Layer 3 of a small transformer language model trained on English Wikipedia (8 layers, counted from 0, width 128).
In attention head 2, each number of a token's query is one row of weights dot the token's vector x. The head spreads its attention over the tokens so far by the softmax of query dot key.

Query weights of the head. A number n stands for (n - 500) times 0.00049.
q0: 615 435 359 510 440 427 418 435 569 543 631 571 430 404 520 547 399 518 403 534 390 687 622 572 426 614 484 555 488 523 519 389 495 388 521 477 532 406 464 531 400 410 538 527 535 427 370 432 648 495 450 634 495 470 412 542 492 398 488 435 486 526 420 358 404 455 409 493 460 611 386 414 625 458 427 415 339 661 682 580 382 569 529 502 537 510 473 515 542 507 560 337 536 480 510 482 349 656 407 448 539 551 447 546 472 548 493 467 483 429 505 563 538 468 366 483 508 460 574 446 497 405 464 332 235 507 396 564
q1: 527 474 488 588 403 593 520 554 549 423 637 407 514 677 393 388 423 602 623 472 480 500 436 393 511 388 375 509 497 301 559 551 500 523 408 593 306 562 467 461 477 703 628 599 600 492 450 532 473 325 630 401 424 632 516 619 478 553 644 651 492 410 415 589 642 513 552 600 523 403 614 488 596 469 589 400 589 338 434 438 523 497 505 345 547 492 444 455 679 570 439 617 443 728 560 468 461 288 743 610 534 398 625 558 553 570 567 516 458 533 376 540 468 458 590 503 579 378 465 386 456 500 480 386 657 371 520 454
q2: 358 467 552 484 618 561 584 607 541 425 457 449 552 563 327 510 465 490 631 566 546 562 336 464 681 426 345 399 562 500 455 573 610 453 491 494 457 623 503 317 525 577 519 430 402 635 642 558 256 343 570 538 531 623 281 559 602 500 613 558 433 237 470 826 468 482 445 519 419 615 552 560 387 510 565 635 474 426 291 357 621 518 481 741 642 617 563 393 467 711 571 536 462 810 597 486 513 643 468 470 305 485 627 456 569 755 462 481 366 376 497 402 483 312 650 510 524 517 387 598 406 430 536 762 645 552 706 424
q3: 484 609 500 583 573 755 545 414 544 680 731 510 487 601 263 724 483 527 422 523 686 547 506 421 710 381 361 521 568 433 456 689 665 636 334 447 467 566 688 500 430 554 481 408 457 601 627 614 240 451 382 366 380 396 280 472 565 432 671 584 467 330 384 565 448 461 471 596 350 475 584 396 412 215 509 575 608 510 467 500 647 433 506 436 500 584 425 612 598 405 465 458 541 450 573 668 477 592 424 734 565 360 564 530 612 415 503 541 413 507 423 569 585 725 623 672 527 629 517 539 419 497 342 717 587 378 484 607
q4: 539 602 579 654 550 417 426 567 594 522 497 414 553 648 661 513 507 356 500 242 497 322 400 607 448 444 490 353 290 523 461 430 538 426 550 542 513 602 457 621 506 445 445 522 564 541 343 464 482 322 512 575 457 365 632 559 247 340 695 395 561 416 382 481 511 555 497 467 603 343 562 360 539 586 394 483 436 485 465 618 572 605 525 359 653 296 550 373 603 610 512 394 588 312 432 497 282 440 377 478 516 621 617 432 374 333 491 470 802 540 447 335 366 632 616 425 844 532 487 497 561 585 511 443 532 590 440 486
q5: 630 419 563 612 524 799 540 429 641 366 524 466 349 560 587 487 473 596 588 580 573 447 478 576 550 568 571 312 525 601 426 567 497 442 260 632 401 686 392 198 686 475 658 605 552 592 532 595 323 481 571 428 500 619 434 482 682 601 585 509 700 530 329 620 415 608 481 398 526 601 573 426 401 490 592 447 614 472 461 577 606 610 664 423 522 472 427 519 566 554 625 450 389 490 463 423 415 481 587 567 586 381 668 464 476 469 612 515 582 497 452 509 484 820 569 648 536 558 391 664 792 562 425 578 484 509 593 253
q6: 602 514 340 595 318 333 739 426 607 585 395 725 548 562 652 606 365 658 600 386 441 443 617 417 365 426 397 489 541 454 397 717 654 652 467 435 531 273 456 356 558 309 517 507 423 483 631 450 480 545 497 476 930 542 383 614 652 701 589 510 558 582 504 521 442 570 392 699 299 415 521 390 712 314 604 387 329 585 602 550 290 451 389 480 621 578 510 430 534 452 534 445 453 379 382 359 558 531 395 524 635 397 539 529 470 455 566 302 373 459 585 302 590 628 412 551 410 563 615 327 567 483 336 500 362 381 472 492
q7: 593 481 610 723 503 436 578 523 442 548 622 384 463 750 571 264 362 581 459 335 403 645 756 439 442 472 277 567 459 611 705 324 459 603 412 500 567 541 722 544 750 543 624 316 386 537 574 607 572 891 569 661 426 619 465 359 360 517 166 603 490 433 398 563 381 524 388 306 599 437 504 627 523 379 360 555 587 354 508 547 305 367 631 565 418 717 418 466 232 530 401 330 421 523 354 637 511 643 434 338 414 512 419 488 293 366 457 529 419 528 370 407 496 541 479 433 566 417 450 710 470 601 480 720 405 639 707 492
q8: 567 638 291 452 471 460 557 327 449 479 340 483 448 538 674 342 847 384 417 675 531 550 552 489 517 438 556 374 438 575 433 752 528 621 457 474 672 331 602 321 649 588 582 321 329 649 660 525 627 641 532 444 288 492 549 378 627 487 666 579 458 454 674 577 444 407 534 553 760 661 341 385 438 582 386 782 503 432 236 493 624 526 466 548 646 493 434 797 319 448 610 614 453 626 667 606 486 563 548 426 608 508 554 475 530 325 546 443 403 369 691 380 467 500 615 593 453 415 435 548 627 652 586 661 625 462 514 481
q9: 466 493 364 723 674 746 599 482 612 341 370 404 538 444 475 804 311 456 643 940 444 348 402 531 596 487 541 407 580 554 541 541 518 486 550 513 634 663 538 654 435 459 449 451 479 311 700 533 456 447 507 237 394 558 447 477 527 315 487 165 653 400 157 539 463 374 534 520 450 648 570 552 511 561 507 644 503 380 439 317 562 481 421 473 441 427 482 543 441 472 628 423 452 500 274 434 597 418 517 468 377 469 576 594 463 462 386 704 455 545 589 393 511 416 420 326 650 294 562 552 484 483 481 286 640 359 574 589
q10: 548 346 610 485 511 750 514 673 515 290 310 568 538 290 694 353 570 367 627 699 504 431 519 547 481 301 554 438 442 436 590 489 500 488 302 551 367 692 368 467 619 688 330 258 449 508 597 632 429 527 439 235 362 653 365 559 662 585 526 408 572 415 618 500 783 507 534 456 591 343 716 504 536 461 667 455 466 405 540 556 602 655 276 387 415 424 577 351 426 415 630 662 414 396 538 598 304 618 557 610 481 274 303 637 251 386 555 214 446 179 188 515 653 434 573 492 553 437 468 346 465 259 443 512 338 630 563 262
q11: 728 442 504 357 577 557 432 554 407 405 275 410 581 421 589 628 470 682 507 564 382 460 514 363 531 377 508 447 472 449 441 534 529 696 641 564 651 543 476 428 298 434 295 511 228 482 318 449 665 446 464 520 451 676 139 588 689 468 575 486 364 764 442 500 402 401 646 345 438 540 532 500 389 627 457 290 324 455 405 534 295 539 594 385 450 662 689 666 436 539 542 564 317 393 256 455 528 525 462 435 450 433 411 437 619 415 666 669 588 446 392 613 681 688 473 253 314 344 500 576 480 382 702 359 500 619 532 441
q12: 434 519 480 425 310 434 236 539 493 508 375 467 477 645 241 407 294 552 363 561 729 682 409 487 653 368 614 451 629 724 412 533 573 418 702 717 592 709 232 418 646 426 328 661 364 606 527 469 371 727 511 617 376 525 713 388 466 427 558 639 210 587 317 500 537 521 582 460 426 349 424 492 425 694 693 440 400 620 371 625 548 405 437 641 454 383 344 457 405 294 459 625 500 445 440 524 644 407 619 593 313 218 421 575 482 492 445 215 474 574 514 580 702 489 482 390 484 698 524 454 634 693 563 631 457 429 789 647
q13: 604 504 595 647 349 629 469 549 620 677 610 686 366 620 634 536 731 445 403 474 459 458 802 664 522 556 428 576 534 601 493 471 435 531 589 685 560 420 559 592 392 362 522 534 837 597 575 550 634 447 514 517 476 302 386 546 645 189 432 685 281 318 695 804 503 344 431 557 646 288 429 440 547 573 493 441 515 286 519 384 528 435 654 255 257 441 429 470 631 425 677 549 304 450 445 335 310 447 529 462 459 219 566 426 461 451 693 551 764 427 603 507 496 403 500 459 300 527 656 566 449 318 442 508 615 411 424 545
q14: 604 670 611 543 500 324 643 714 542 532 460 507 525 547 496 373 685 651 580 580 224 492 334 177 272 632 690 589 543 493 472 465 522 689 376 483 500 397 521 613 503 521 436 606 641 417 442 425 258 507 659 541 386 540 521 383 548 206 486 604 517 445 248 416 575 399 397 503 426 281 460 337 564 393 510 427 553 172 585 479 565 417 532 702 689 565 616 423 576 500 382 677 504 410 667 737 468 592 397 680 584 484 511 647 476 544 410 288 554 551 270 528 375 507 500 435 675 496 489 567 620 359 626 547 463 682 364 300
q15: 426 504 581 514 545 225 456 556 496 598 384 694 660 637 434 531 539 626 320 271 603 414 474 581 446 507 421 363 654 451 422 788 534 436 570 490 422 593 443 445 438 511 406 689 421 526 761 720 681 437 401 240 350 642 311 507 480 326 430 478 534 584 365 585 441 602 547 409 594 753 269 492 584 470 535 492 418 330 492 493 253 584 410 593 581 594 621 493 577 422 377 584 339 272 680 682 551 705 345 560 459 390 355 496 500 444 468 550 438 365 591 408 95 404 639 675 677 657 534 408 433 368 551 370 696 406 638 581
q16: 504 527 152 319 298 287 391 230 530 598 639 553 325 427 697 675 325 480 408 403 361 526 489 492 319 482 722 410 439 536 597 455 321 480 584 409 496 274 534 751 353 440 737 271 685 427 404 349 834 566 575 518 318 360 401 555 572 451 331 424 536 427 669 304 414 383 372 493 673 478 347 443 745 343 366 387 448 651 653 552 226 367 496 372 585 470 519 484 485 593 678 412 422 512 413 581 404 543 489 504 662 687 504 500 526 563 489 429 496 413 518 618 608 515 227 431 387 367 688 471 587 765 518 409 453 602 317 606
q17: 509 530 466 398 433 343 423 589 450 558 553 617 407 353 566 662 624 585 386 265 412 536 565 507 319 631 733 562 477 527 770 465 316 613 346 386 572 289 363 604 509 468 500 438 686 273 438 342 700 395 406 519 602 300 587 515 346 488 450 574 545 475 563 357 332 500 402 629 477 426 286 614 544 500 531 294 503 430 460 519 261 437 366 354 526 494 552 556 539 569 551 561 566 342 529 442 368 536 328 497 578 378 493 517 251 596 602 497 523 451 617 615 557 558 414 565 554 563 669 446 426 462 473 388 413 561 336 622
q18: 424 544 658 618 395 632 659 506 550 460 417 479 586 555 334 419 523 653 508 544 565 545 457 452 412 416 558 645 693 511 545 468 472 528 485 407 470 674 316 532 513 513 545 527 397 497 486 666 542 456 520 665 520 560 560 366 596 421 656 500 523 456 478 653 374 304 503 428 277 572 571 448 551 461 618 532 444 500 288 605 351 512 468 463 353 656 519 569 519 377 479 454 476 503 404 583 541 530 380 591 596 476 508 602 581 470 560 508 516 735 513 349 542 533 534 446 443 691 426 497 618 378 395 441 559 398 431 539
q19: 463 500 503 462 540 526 568 464 566 740 354 510 490 477 512 400 541 222 711 392 516 319 432 614 557 521 403 448 360 463 579 440 513 483 457 559 464 487 395 479 467 516 653 585 523 854 412 503 738 507 458 511 602 776 788 595 432 467 621 632 421 683 334 692 631 413 557 583 423 534 668 660 666 593 653 445 386 410 650 591 565 644 494 325 477 410 493 550 633 588 333 571 623 534 490 377 552 559 500 487 497 507 375 621 674 652 584 383 503 577 438 372 625 386 485 419 568 583 385 606 666 364 551 343 517 551 510 475
q20: 476 239 496 324 579 443 445 554 670 417 485 565 434 521 412 560 571 434 370 493 363 191 546 411 548 421 428 272 560 627 364 588 475 424 653 473 557 507 359 583 336 681 445 354 378 760 197 522 286 365 595 560 596 647 443 480 418 426 470 521 549 299 328 542 503 367 284 390 435 600 689 485 540 665 513 574 531 445 464 742 504 553 545 538 570 632 577 457 504 514 576 272 538 558 441 700 469 504 638 728 564 574 635 438 645 819 507 616 490 439 480 567 449 183 670 343 445 482 405 591 472 452 616 648 511 531 514 523
q21: 413 552 485 475 377 487 457 507 405 332 476 751 212 533 379 381 500 731 431 398 761 637 525 524 411 392 647 878 583 444 679 500 555 474 654 359 467 636 482 609 649 377 571 478 711 576 467 328 598 621 571 637 458 324 216 569 476 517 559 543 517 448 796 318 419 436 528 301 403 435 460 353 523 537 408 550 359 536 381 581 622 343 770 649 703 597 333 485 427 551 453 655 602 462 482 534 435 478 390 518 631 580 346 523 587 294 441 644 626 785 400 528 624 446 607 403 515 496 674 480 364 599 367 391 504 400 397 384
q22: 438 211 455 337 490 400 602 237 294 617 358 486 304 554 693 618 618 335 378 536 594 284 622 579 535 426 562 408 349 455 406 639 409 548 507 592 602 405 289 546 513 577 405 453 588 471 331 563 517 540 416 332 409 528 660 340 560 598 679 322 567 483 379 457 500 443 416 456 618 598 407 485 691 658 541 523 626 383 478 406 636 286 595 377 608 386 457 449 453 413 450 263 577 366 528 420 579 664 377 693 778 599 799 496 707 331 576 469 496 287 449 462 653 496 544 253 632 621 639 477 390 650 549 558 548 610 445 302
q23: 629 637 638 605 171 289 538 496 359 445 421 463 359 723 678 441 515 597 441 556 507 681 466 682 625 270 604 316 414 675 547 520 311 553 768 536 559 479 608 556 442 490 473 720 740 479 587 489 450 598 477 303 562 626 488 362 466 396 421 630 590 454 468 542 617 506 517 493 472 507 507 197 475 542 607 511 372 612 617 560 453 710 463 608 348 435 296 824 521 465 517 572 544 421 564 587 228 426 632 426 604 519 389 680 523 576 401 503 411 575 438 417 489 587 510 514 493 609 460 490 476 429 345 452 465 551 332 732
q24: 598 630 619 356 672 361 660 441 585 295 440 368 344 482 295 678 605 409 515 342 573 719 405 280 371 435 398 523 529 474 719 560 441 369 441 483 412 441 636 676 391 560 439 714 377 270 661 568 651 581 473 738 630 194 364 524 573 340 552 431 544 503 597 438 454 473 471 424 545 634 471 625 668 411 414 342 390 669 414 634 431 528 489 571 332 597 573 403 233 471 298 293 397 198 292 577 536 474 557 607 606 427 743 371 546 361 357 606 435 685 555 482 603 533 465 456 462 448 732 402 625 464 630 339 504 424 533 613
q25: 474 524 784 615 537 437 439 178 523 627 410 279 539 614 477 504 554 390 672 268 316 365 473 526 577 358 358 704 523 294 360 768 381 636 644 526 555 512 393 542 453 682 355 453 500 371 531 359 470 429 504 603 693 354 409 652 621 571 347 357 554 481 652 480 458 514 637 722 476 622 543 738 667 532 511 508 382 415 520 685 750 343 745 641 297 438 461 508 625 300 438 535 553 427 504 500 356 472 592 270 433 586 687 399 650 462 638 675 368 386 448 519 463 445 581 585 557 436 28 337 407 223 597 353 504 596 441 410
q26: 697 473 577 405 375 592 479 669 426 461 569 484 569 250 393 482 451 497 695 437 424 618 685 598 578 556 351 585 444 414 641 346 678 734 575 509 664 460 519 624 503 500 565 631 371 523 397 418 426 416 531 492 517 668 570 503 452 609 411 749 574 554 439 527 556 414 565 327 605 453 242 323 528 368 522 413 384 363 639 455 472 741 458 438 473 520 493 453 430 310 474 490 709 483 549 497 516 406 325 587 493 493 438 452 468 417 567 568 675 543 604 554 238 759 494 375 469 750 472 602 794 477 439 450 595 441 618 628
q27: 394 457 380 455 514 461 580 465 485 245 604 571 470 676 545 254 674 377 736 473 611 297 280 316 567 568 284 346 477 449 577 463 446 449 457 529 377 577 385 732 308 452 444 646 356 390 508 245 573 411 440 530 676 295 300 558 710 392 536 451 670 427 578 542 452 602 723 417 434 486 329 606 460 512 593 636 800 594 434 504 380 620 627 686 496 338 565 469 534 611 263 815 648 717 504 584 754 535 671 689 611 395 405 389 701 778 580 504 413 422 565 474 484 481 410 583 635 461 441 454 336 496 350 742 555 485 612 634
q28: 397 474 442 634 691 590 169 508 522 405 435 186 551 467 650 457 535 488 555 533 452 582 566 581 710 414 476 425 175 336 561 493 507 394 399 637 597 462 478 603 431 310 330 418 447 515 537 584 596 395 476 314 601 419 591 525 431 369 578 485 521 648 345 526 474 397 619 640 201 451 611 464 245 323 479 496 590 744 682 453 465 312 362 453 389 664 422 421 578 277 489 736 719 477 576 516 415 451 630 597 704 443 558 377 610 419 444 353 335 524 630 493 335 478 482 393 496 402 504 490 614 604 436 699 311 223 369 341
q29: 478 534 493 526 648 527 442 432 523 553 606 562 397 635 452 344 557 420 523 540 406 276 447 592 447 600 618 521 463 438 273 643 327 548 551 430 601 381 546 572 413 406 484 456 644 376 490 638 555 463 319 599 493 456 477 782 334 332 410 477 400 580 490 544 673 624 500 265 521 269 293 596 416 387 248 355 546 549 569 422 672 500 562 686 517 517 363 783 430 241 599 380 578 580 605 521 497 490 625 558 812 640 577 403 542 591 356 376 686 554 554 452 472 544 608 407 556 565 517 450 462 412 445 561 479 404 490 496
q30: 346 468 500 582 477 436 459 575 558 738 328 405 379 440 417 574 552 267 633 620 493 601 462 312 503 395 451 582 605 547 659 639 351 625 292 593 634 514 415 406 692 361 391 306 518 437 535 619 362 419 429 763 588 473 549 569 666 513 553 479 565 600 400 556 369 729 572 348 564 484 688 448 704 404 572 452 378 534 314 618 372 504 397 490 350 393 311 592 402 584 334 483 507 384 641 555 590 376 243 521 518 384 402 304 513 660 253 643 514 500 510 691 616 643 480 566 405 724 555 432 357 507 369 545 432 300 436 519
q31: 596 707 391 459 594 389 588 605 303 424 483 485 645 450 408 272 476 400 305 604 542 466 316 525 447 643 504 647 209 516 578 526 496 186 591 387 341 582 571 434 550 511 571 760 378 335 492 666 526 687 479 544 577 648 428 515 564 378 441 583 375 343 551 423 325 493 605 667 461 605 534 377 436 312 424 419 698 685 378 333 621 687 620 208 558 508 554 562 650 273 398 588 679 520 523 423 351 539 399 173 458 619 516 221 636 399 463 500 694 401 482 610 484 542 696 542 749 578 436 532 373 642 398 281 303 311 613 618

Each question shows a short text with each token's key, already scaled and adjusted for position as the last token sees it. A number n stands for (n - 500) times 0.002.

Then comes the last token's vector x. A number n stands for (n - 500) times 0.012.

0 "ed": 755 360 577 552 619 394 362 301 395 601 514 562 371 643 618 585 486 490 294 520 587 405 689 642 360 240 297 464 505 542 617 488
1 " her": 624 302 730 599 702 551 400 302 325 460 523 695 304 511 655 432 598 492 342 526 655 258 797 524 301 196 380 419 513 481 546 558
2 " a": 526 372 734 537 741 515 277 287 328 487 582 655 270 603 673 517 572 397 429 526 749 322 774 501 342 92 295 519 441 519 527 603
3 " sp": 264 419 682 610 689 523 340 378 335 464 359 547 363 566 474 554 573 223 469 657 629 242 600 565 303 206 383 589 345 659 528 470
4 "ot": 330 615 715 620 578 585 433 358 324 513 332 613 410 750 588 635 210 390 525 638 638 335 657 594 315 258 346 622 411 581 653 407
5 " in": 485 665 809 573 601 497 363 256 282 498 485 565 302 603 685 579 356 389 544 589 786 262 651 573 351 64 312 531 478 693 550 375
x: 417 215 289 527 508 775 261 548 589 476 485 654 607 284 328 588 377 411 481 726 548 366 598 589 651 420 679 584 573 473 483 595 619 698 545 554 448 506 481 623 495 571 478 551 379 609 374 587 648 522 599 485 294 649 548 521 493 437 441 439 482 466 386 355 628 527 503 505 470 467 602 352 359 569 625 710 493 450 414 299 575 611 434 572 456 280 624 642 400 419 726 509 494 360 362 586 378 491 446 532 380 446 487 566 413 533 605 552 595 485 499 672 457 412 586 460 490 490 493 491 310 463 546 468 543 527 505 541
To which token does the last token give the most attention? 2 " a"

0 " add": 701 318 624 607 628 403 413 387 299 563 394 533 266 645 558 656 453 504 253 495 604 250 665 524 269 283 297 465 456 599 432 317
1 "ition": 644 430 684 558 649 504 365 473 408 520 430 523 312 688 607 571 706 438 374 521 609 293 703 533 234 314 310 419 542 609 608 500
2 " to": 481 275 765 652 671 509 445 211 337 430 530 671 402 678 624 640 727 395 341 520 653 266 717 620 329 105 405 500 487 594 521 467
3 " num": 364 406 654 548 721 494 276 344 300 619 405 663 477 569 525 498 448 332 439 527 623 401 730 498 396 143 450 448 443 520 506 402
4 "er": 313 564 732 520 553 502 399 306 384 553 427 565 289 571 479 543 223 401 510 536 623 323 687 569 329 282 190 541 474 617 521 517
5 "ous": 563 550 695 589 575 436 389 340 372 535 430 605 364 551 609 486 243 433 598 512 679 345 666 583 348 375 289 466 499 592 589 520
x: 411 327 398 518 429 665 491 526 660 379 522 507 647 401 345 671 321 428 479 431 704 290 604 484 473 538 494 426 515 485 528 466 501 506 424 474 501 697 598 400 531 701 557 456 394 679 429 540 567 402 449 352 234 620 555 609 283 492 573 579 475 478 367 503 501 389 444 274 455 468 552 345 459 623 548 644 456 421 414 342 627 653 499 549 601 435 384 385 472 687 515 375 455 660 494 372 371 476 455 613 474 455 499 572 615 537 578 435 604 422 551 608 472 294 459 520 574 384 237 613 395 544 486 422 537 465 577 731
To which token does the last token give the most attention? 3 " num"

0 " |": 545 499 528 506 584 409 268 273 364 635 538 630 466 656 706 605 487 454 381 578 664 468 676 660 235 118 457 507 382 645 594 463
1 " ": 556 433 614 651 582 437 354 371 416 529 532 658 374 646 555 597 690 421 415 603 492 378 657 538 321 265 420 462 461 597 653 477
2 "28": 391 505 651 639 578 499 364 420 382 533 419 620 309 709 537 588 715 319 436 585 542 357 664 517 386 328 376 487 404 598 599 462
3 "0": 321 619 617 562 557 458 351 412 337 459 461 566 381 673 644 557 502 395 531 650 623 359 622 561 340 356 299 525 463 549 659 444
4 " |": 423 621 613 403 444 421 312 367 374 574 526 642 415 665 629 645 448 569 529 645 651 393 640 658 331 196 415 512 390 558 641 404
5 " |\n": 561 518 581 496 497 387 312 271 378 628 565 641 450 553 592 570 440 439 465 621 608 470 615 535 235 228 388 453 422 573 510 443
x: 559 488 399 561 332 623 380 635 526 553 474 573 482 297 323 451 436 365 547 778 632 349 428 613 646 498 663 555 592 576 502 557 536 536 540 593 682 737 427 691 472 620 485 407 521 619 422 429 313 507 505 400 115 593 570 518 457 349 531 455 454 287 411 497 544 330 395 385 642 512 453 243 368 583 549 632 577 422 407 484 536 556 385 484 532 297 311 515 515 423 539 573 587 513 527 512 352 565 467 539 468 427 357 623 409 587 434 624 611 560 383 602 502 586 443 420 609 557 418 566 462 473 425 428 476 536 520 670
To which token does the last token give the most attention? 0 " |"

0 "he": 785 310 568 590 656 434 374 431 466 459 409 588 250 477 637 699 541 479 370 513 580 325 588 506 320 333 320 502 428 574 608 557
1 "co": 660 332 605 643 606 539 403 440 433 497 384 560 284 627 558 539 716 390 380 532 604 286 575 574 312 336 374 486 457 672 587 492
2 " |": 502 552 579 469 540 422 312 272 423 651 570 638 456 651 722 588 516 498 417 567 691 454 657 666 233 120 474 497 397 629 580 420
3 " ": 303 539 638 597 567 446 371 382 446 537 543 663 361 652 588 603 458 418 486 649 506 383 633 537 328 296 441 488 467 616 653 461
4 "03": 350 641 684 646 635 489 328 417 353 489 424 554 374 709 626 508 314 448 503 608 606 358 575 513 370 394 313 537 467 631 606 433
5 ".": 549 633 665 457 557 421 421 397 390 581 466 602 375 623 643 540 329 509 540 643 625 328 625 538 311 221 452 579 438 595 552 519
x: 318 469 330 571 414 648 508 535 598 433 303 463 472 303 314 512 289 456 334 606 468 349 495 524 745 538 840 412 675 549 551 498 735 492 572 561 422 572 662 494 454 519 548 312 490 573 337 547 591 448 625 478 291 478 661 548 530 545 477 484 524 472 309 429 439 467 452 520 565 519 554 249 424 612 537 612 617 441 463 410 614 609 448 545 500 409 481 512 635 501 526 431 493 756 473 381 491 520 550 543 406 435 591 667 454 598 405 273 538 624 356 560 566 553 540 605 587 385 476 463 413 383 509 379 636 521 588 734
To which token does the last token give the most attention? 2 " |"

0 "é": 805 261 558 604 658 475 342 511 351 401 365 570 250 557 624 623 562 433 354 595 488 286 552 525 231 336 345 524 409 575 491 494
1 "l": 671 390 538 604 610 489 368 458 352 436 486 549 180 541 609 662 861 354 420 579 510 402 580 554 353 374 300 590 344 620 649 418
2 "ia": 446 397 616 569 619 522 396 337 478 514 353 596 299 573 579 620 774 359 442 653 549 348 607 532 342 335 369 481 397 596 556 578
3 " S": 200 484 688 548 597 553 385 488 373 520 378 605 346 594 627 613 557 265 441 721 569 394 608 620 386 271 322 588 312 594 656 485
4 "ou": 403 673 576 520 619 568 375 502 341 469 268 579 424 600 577 720 182 294 511 633 578 364 473 572 334 309 462 590 330 489 502 556
5 "z": 637 708 601 464 601 508 415 506 436 459 328 523 394 459 584 587 206 413 539 631 611 474 611 548 314 332 332 582 319 617 555 549
x: 474 389 494 562 523 593 498 602 518 314 594 574 489 463 327 465 232 464 372 495 514 361 570 694 591 445 628 565 382 501 516 445 633 428 490 606 441 581 518 577 449 504 607 567 413 648 199 589 556 334 509 493 646 468 835 582 378 522 563 433 426 454 251 544 539 513 490 528 641 552 766 302 344 569 643 650 445 435 549 446 694 507 377 587 541 319 485 538 644 647 564 580 568 591 587 543 382 498 591 412 289 526 460 528 627 586 543 612 598 578 341 418 470 524 428 488 645 528 329 539 478 567 559 461 460 527 563 628
Which two tokens does the last token look at most, in order? 4 "ou", 5 "z"

0 " ": 714 389 582 704 578 456 411 332 432 497 512 643 375 600 546 593 526 498 368 524 513 375 620 521 275 224 421 513 478 577 642 411
1 "32": 610 399 618 640 587 433 384 425 327 471 394 589 359 663 560 584 720 358 385 531 572 314 598 477 377 358 354 585 405 627 593 437
2 "5": 409 486 602 626 551 463 431 386 349 491 389 568 316 658 602 593 731 368 451 614 586 356 620 526 335 353 346 545 439 606 643 432
3 " |": 438 601 597 428 466 435 332 354 364 603 526 641 420 640 629 645 539 498 496 644 661 404 642 643 324 188 411 527 392 556 637 399
4 " ": 410 577 614 551 578 450 360 385 371 541 520 649 371 588 570 637 339 417 549 686 521 379 644 492 338 273 410 526 462 591 664 466
5 "31": 584 664 643 568 580 449 324 439 318 493 425 568 324 641 600 542 291 503 560 616 608 346 603 457 368 309 339 537 428 639 580 446
x: 411 177 403 587 587 685 581 381 577 372 359 472 591 354 276 599 325 402 290 765 405 298 292 588 712 434 800 455 533 430 417 449 597 409 531 545 479 582 416 741 501 529 540 422 420 627 344 487 411 488 600 418 352 420 646 512 564 345 449 293 530 416 373 521 575 483 434 477 419 545 573 337 417 542 553 704 571 548 470 426 706 566 503 505 520 422 484 436 547 535 582 525 536 786 442 555 382 590 467 586 457 586 586 532 461 610 477 432 495 440 545 712 509 412 530 539 484 584 394 506 401 545 501 473 569 552 541 567
Which token does the last token look at most, and with what share of its attention? 3 " |", with about 30%

0 " |": 545 499 528 506 584 409 268 273 364 635 538 630 466 656 706 605 487 454 381 578 664 468 676 660 235 118 457 507 382 645 594 463
1 " ": 556 433 614 651 582 437 354 371 416 529 532 658 374 646 555 597 690 421 415 603 492 378 657 538 321 265 420 462 461 597 653 477
2 "18": 398 532 647 603 565 429 360 386 347 478 436 575 353 594 563 527 670 404 457 615 564 392 578 472 420 373 345 521 468 607 655 535
3 "3": 284 570 600 572 514 444 453 381 363 496 451 593 360 675 553 561 519 411 497 657 593 358 631 576 343 355 340 589 452 603 674 446
4 " |": 436 618 616 404 445 417 319 357 385 591 551 657 432 662 632 634 453 579 522 651 658 394 653 664 339 182 424 511 407 556 646 393
5 " ": 591 608 586 492 572 434 362 404 376 536 539 644 375 597 558 629 337 498 586 702 521 379 648 503 379 302 410 526 479 591 669 469
x: 365 195 484 411 557 681 453 491 483 363 622 494 579 344 294 580 280 511 420 651 516 292 408 608 700 518 661 437 413 567 393 510 639 535 600 540 433 758 460 567 461 499 516 420 547 532 412 464 503 406 576 437 329 432 797 494 536 478 533 533 632 358 271 492 611 461 385 472 482 504 500 293 477 656 570 557 585 385 441 392 724 460 378 494 414 379 593 677 535 487 460 471 621 595 434 520 548 513 414 595 388 624 608 425 521 589 514 298 551 546 368 479 511 404 452 499 651 492 475 407 451 337 456 546 356 577 626 560
To which token does the last token give the most attention? 0 " |"

0 "23": 743 377 558 664 572 464 467 363 311 575 472 505 336 619 554 623 469 491 449 534 501 400 623 479 367 320 332 560 456 617 568 507
1 ".": 586 438 538 525 606 414 418 320 372 644 499 560 403 615 652 574 560 468 387 613 611 447 628 531 260 183 456 582 443 644 536 533
2 " \"": 497 401 689 574 634 372 337 339 197 595 425 638 395 540 537 548 604 437 489 539 659 273 609 566 277 286 375 506 417 506 613 426
3 "M": 232 394 711 596 644 539 394 390 274 487 409 607 312 651 532 542 562 257 417 647 650 329 590 588 411 304 309 666 422 544 680 438
4 "ak": 294 646 759 555 629 574 361 356 383 446 301 612 417 613 573 587 238 345 474 654 551 334 568 543 293 329 402 478 401 534 657 512
5 "ing": 599 659 708 589 528 440 361 314 337 457 403 509 360 615 509 606 168 413 550 552 615 319 627 622 366 310 303 490 462 513 723 556
x: 439 434 385 436 376 547 361 696 578 476 570 486 511 324 361 568 339 446 466 610 522 173 394 550 577 506 505 374 357 456 353 541 617 460 539 541 471 532 493 402 468 613 469 520 438 506 361 482 557 321 607 581 332 641 525 606 349 477 464 499 453 408 230 602 558 545 622 508 400 468 553 432 617 543 516 670 357 301 365 498 619 627 518 507 423 268 516 515 636 545 486 406 509 529 516 412 448 404 541 563 349 650 544 470 449 596 464 487 545 418 448 579 576 373 651 312 651 438 195 543 343 618 546 313 620 569 660 547
Which token does the last token look at most, and with what share of its attention? 4 "ak", with about 60%

0 "as": 831 290 577 627 608 523 427 483 480 492 360 603 333 547 617 671 539 552 367 586 536 372 583 521 323 292 305 574 362 597 623 481
1 " |": 525 528 558 487 570 420 298 273 400 644 558 632 460 650 725 603 521 467 394 583 678 450 672 666 231 108 459 496 383 628 577 434
2 " ": 355 479 624 624 576 448 367 378 435 536 537 662 366 642 585 609 650 403 447 639 494 376 644 542 320 274 428 478 457 606 648 462
3 "18": 291 569 650 583 558 440 372 373 370 484 448 579 346 595 582 528 499 437 497 633 569 379 570 482 405 371 345 528 470 615 647 521
4 ".": 385 628 686 490 564 409 411 389 391 575 463 604 375 627 633 539 356 437 492 661 621 323 628 542 320 219 447 577 433 589 552 515
5 "10": 548 661 615 508 568 472 393 425 401 493 391 611 352 655 556 647 253 468 607 644 635 386 613 542 403 409 361 500 440 584 640 472
x: 414 268 366 476 565 625 429 475 600 449 446 563 560 372 302 691 307 357 361 731 393 382 266 717 610 464 717 444 395 515 405 307 648 446 486 644 525 717 515 680 416 437 456 271 454 488 348 555 361 459 641 534 494 523 680 496 489 346 358 427 581 434 264 555 493 400 461 512 450 531 582 343 509 499 669 634 537 411 597 418 698 462 562 566 696 452 460 529 582 586 508 451 489 781 468 532 485 522 509 582 424 644 577 594 449 537 588 479 346 395 429 517 514 390 505 476 528 495 471 532 376 541 487 405 498 552 598 523
Which two tokens does the last token look at most, in order? 1 " |", 4 "."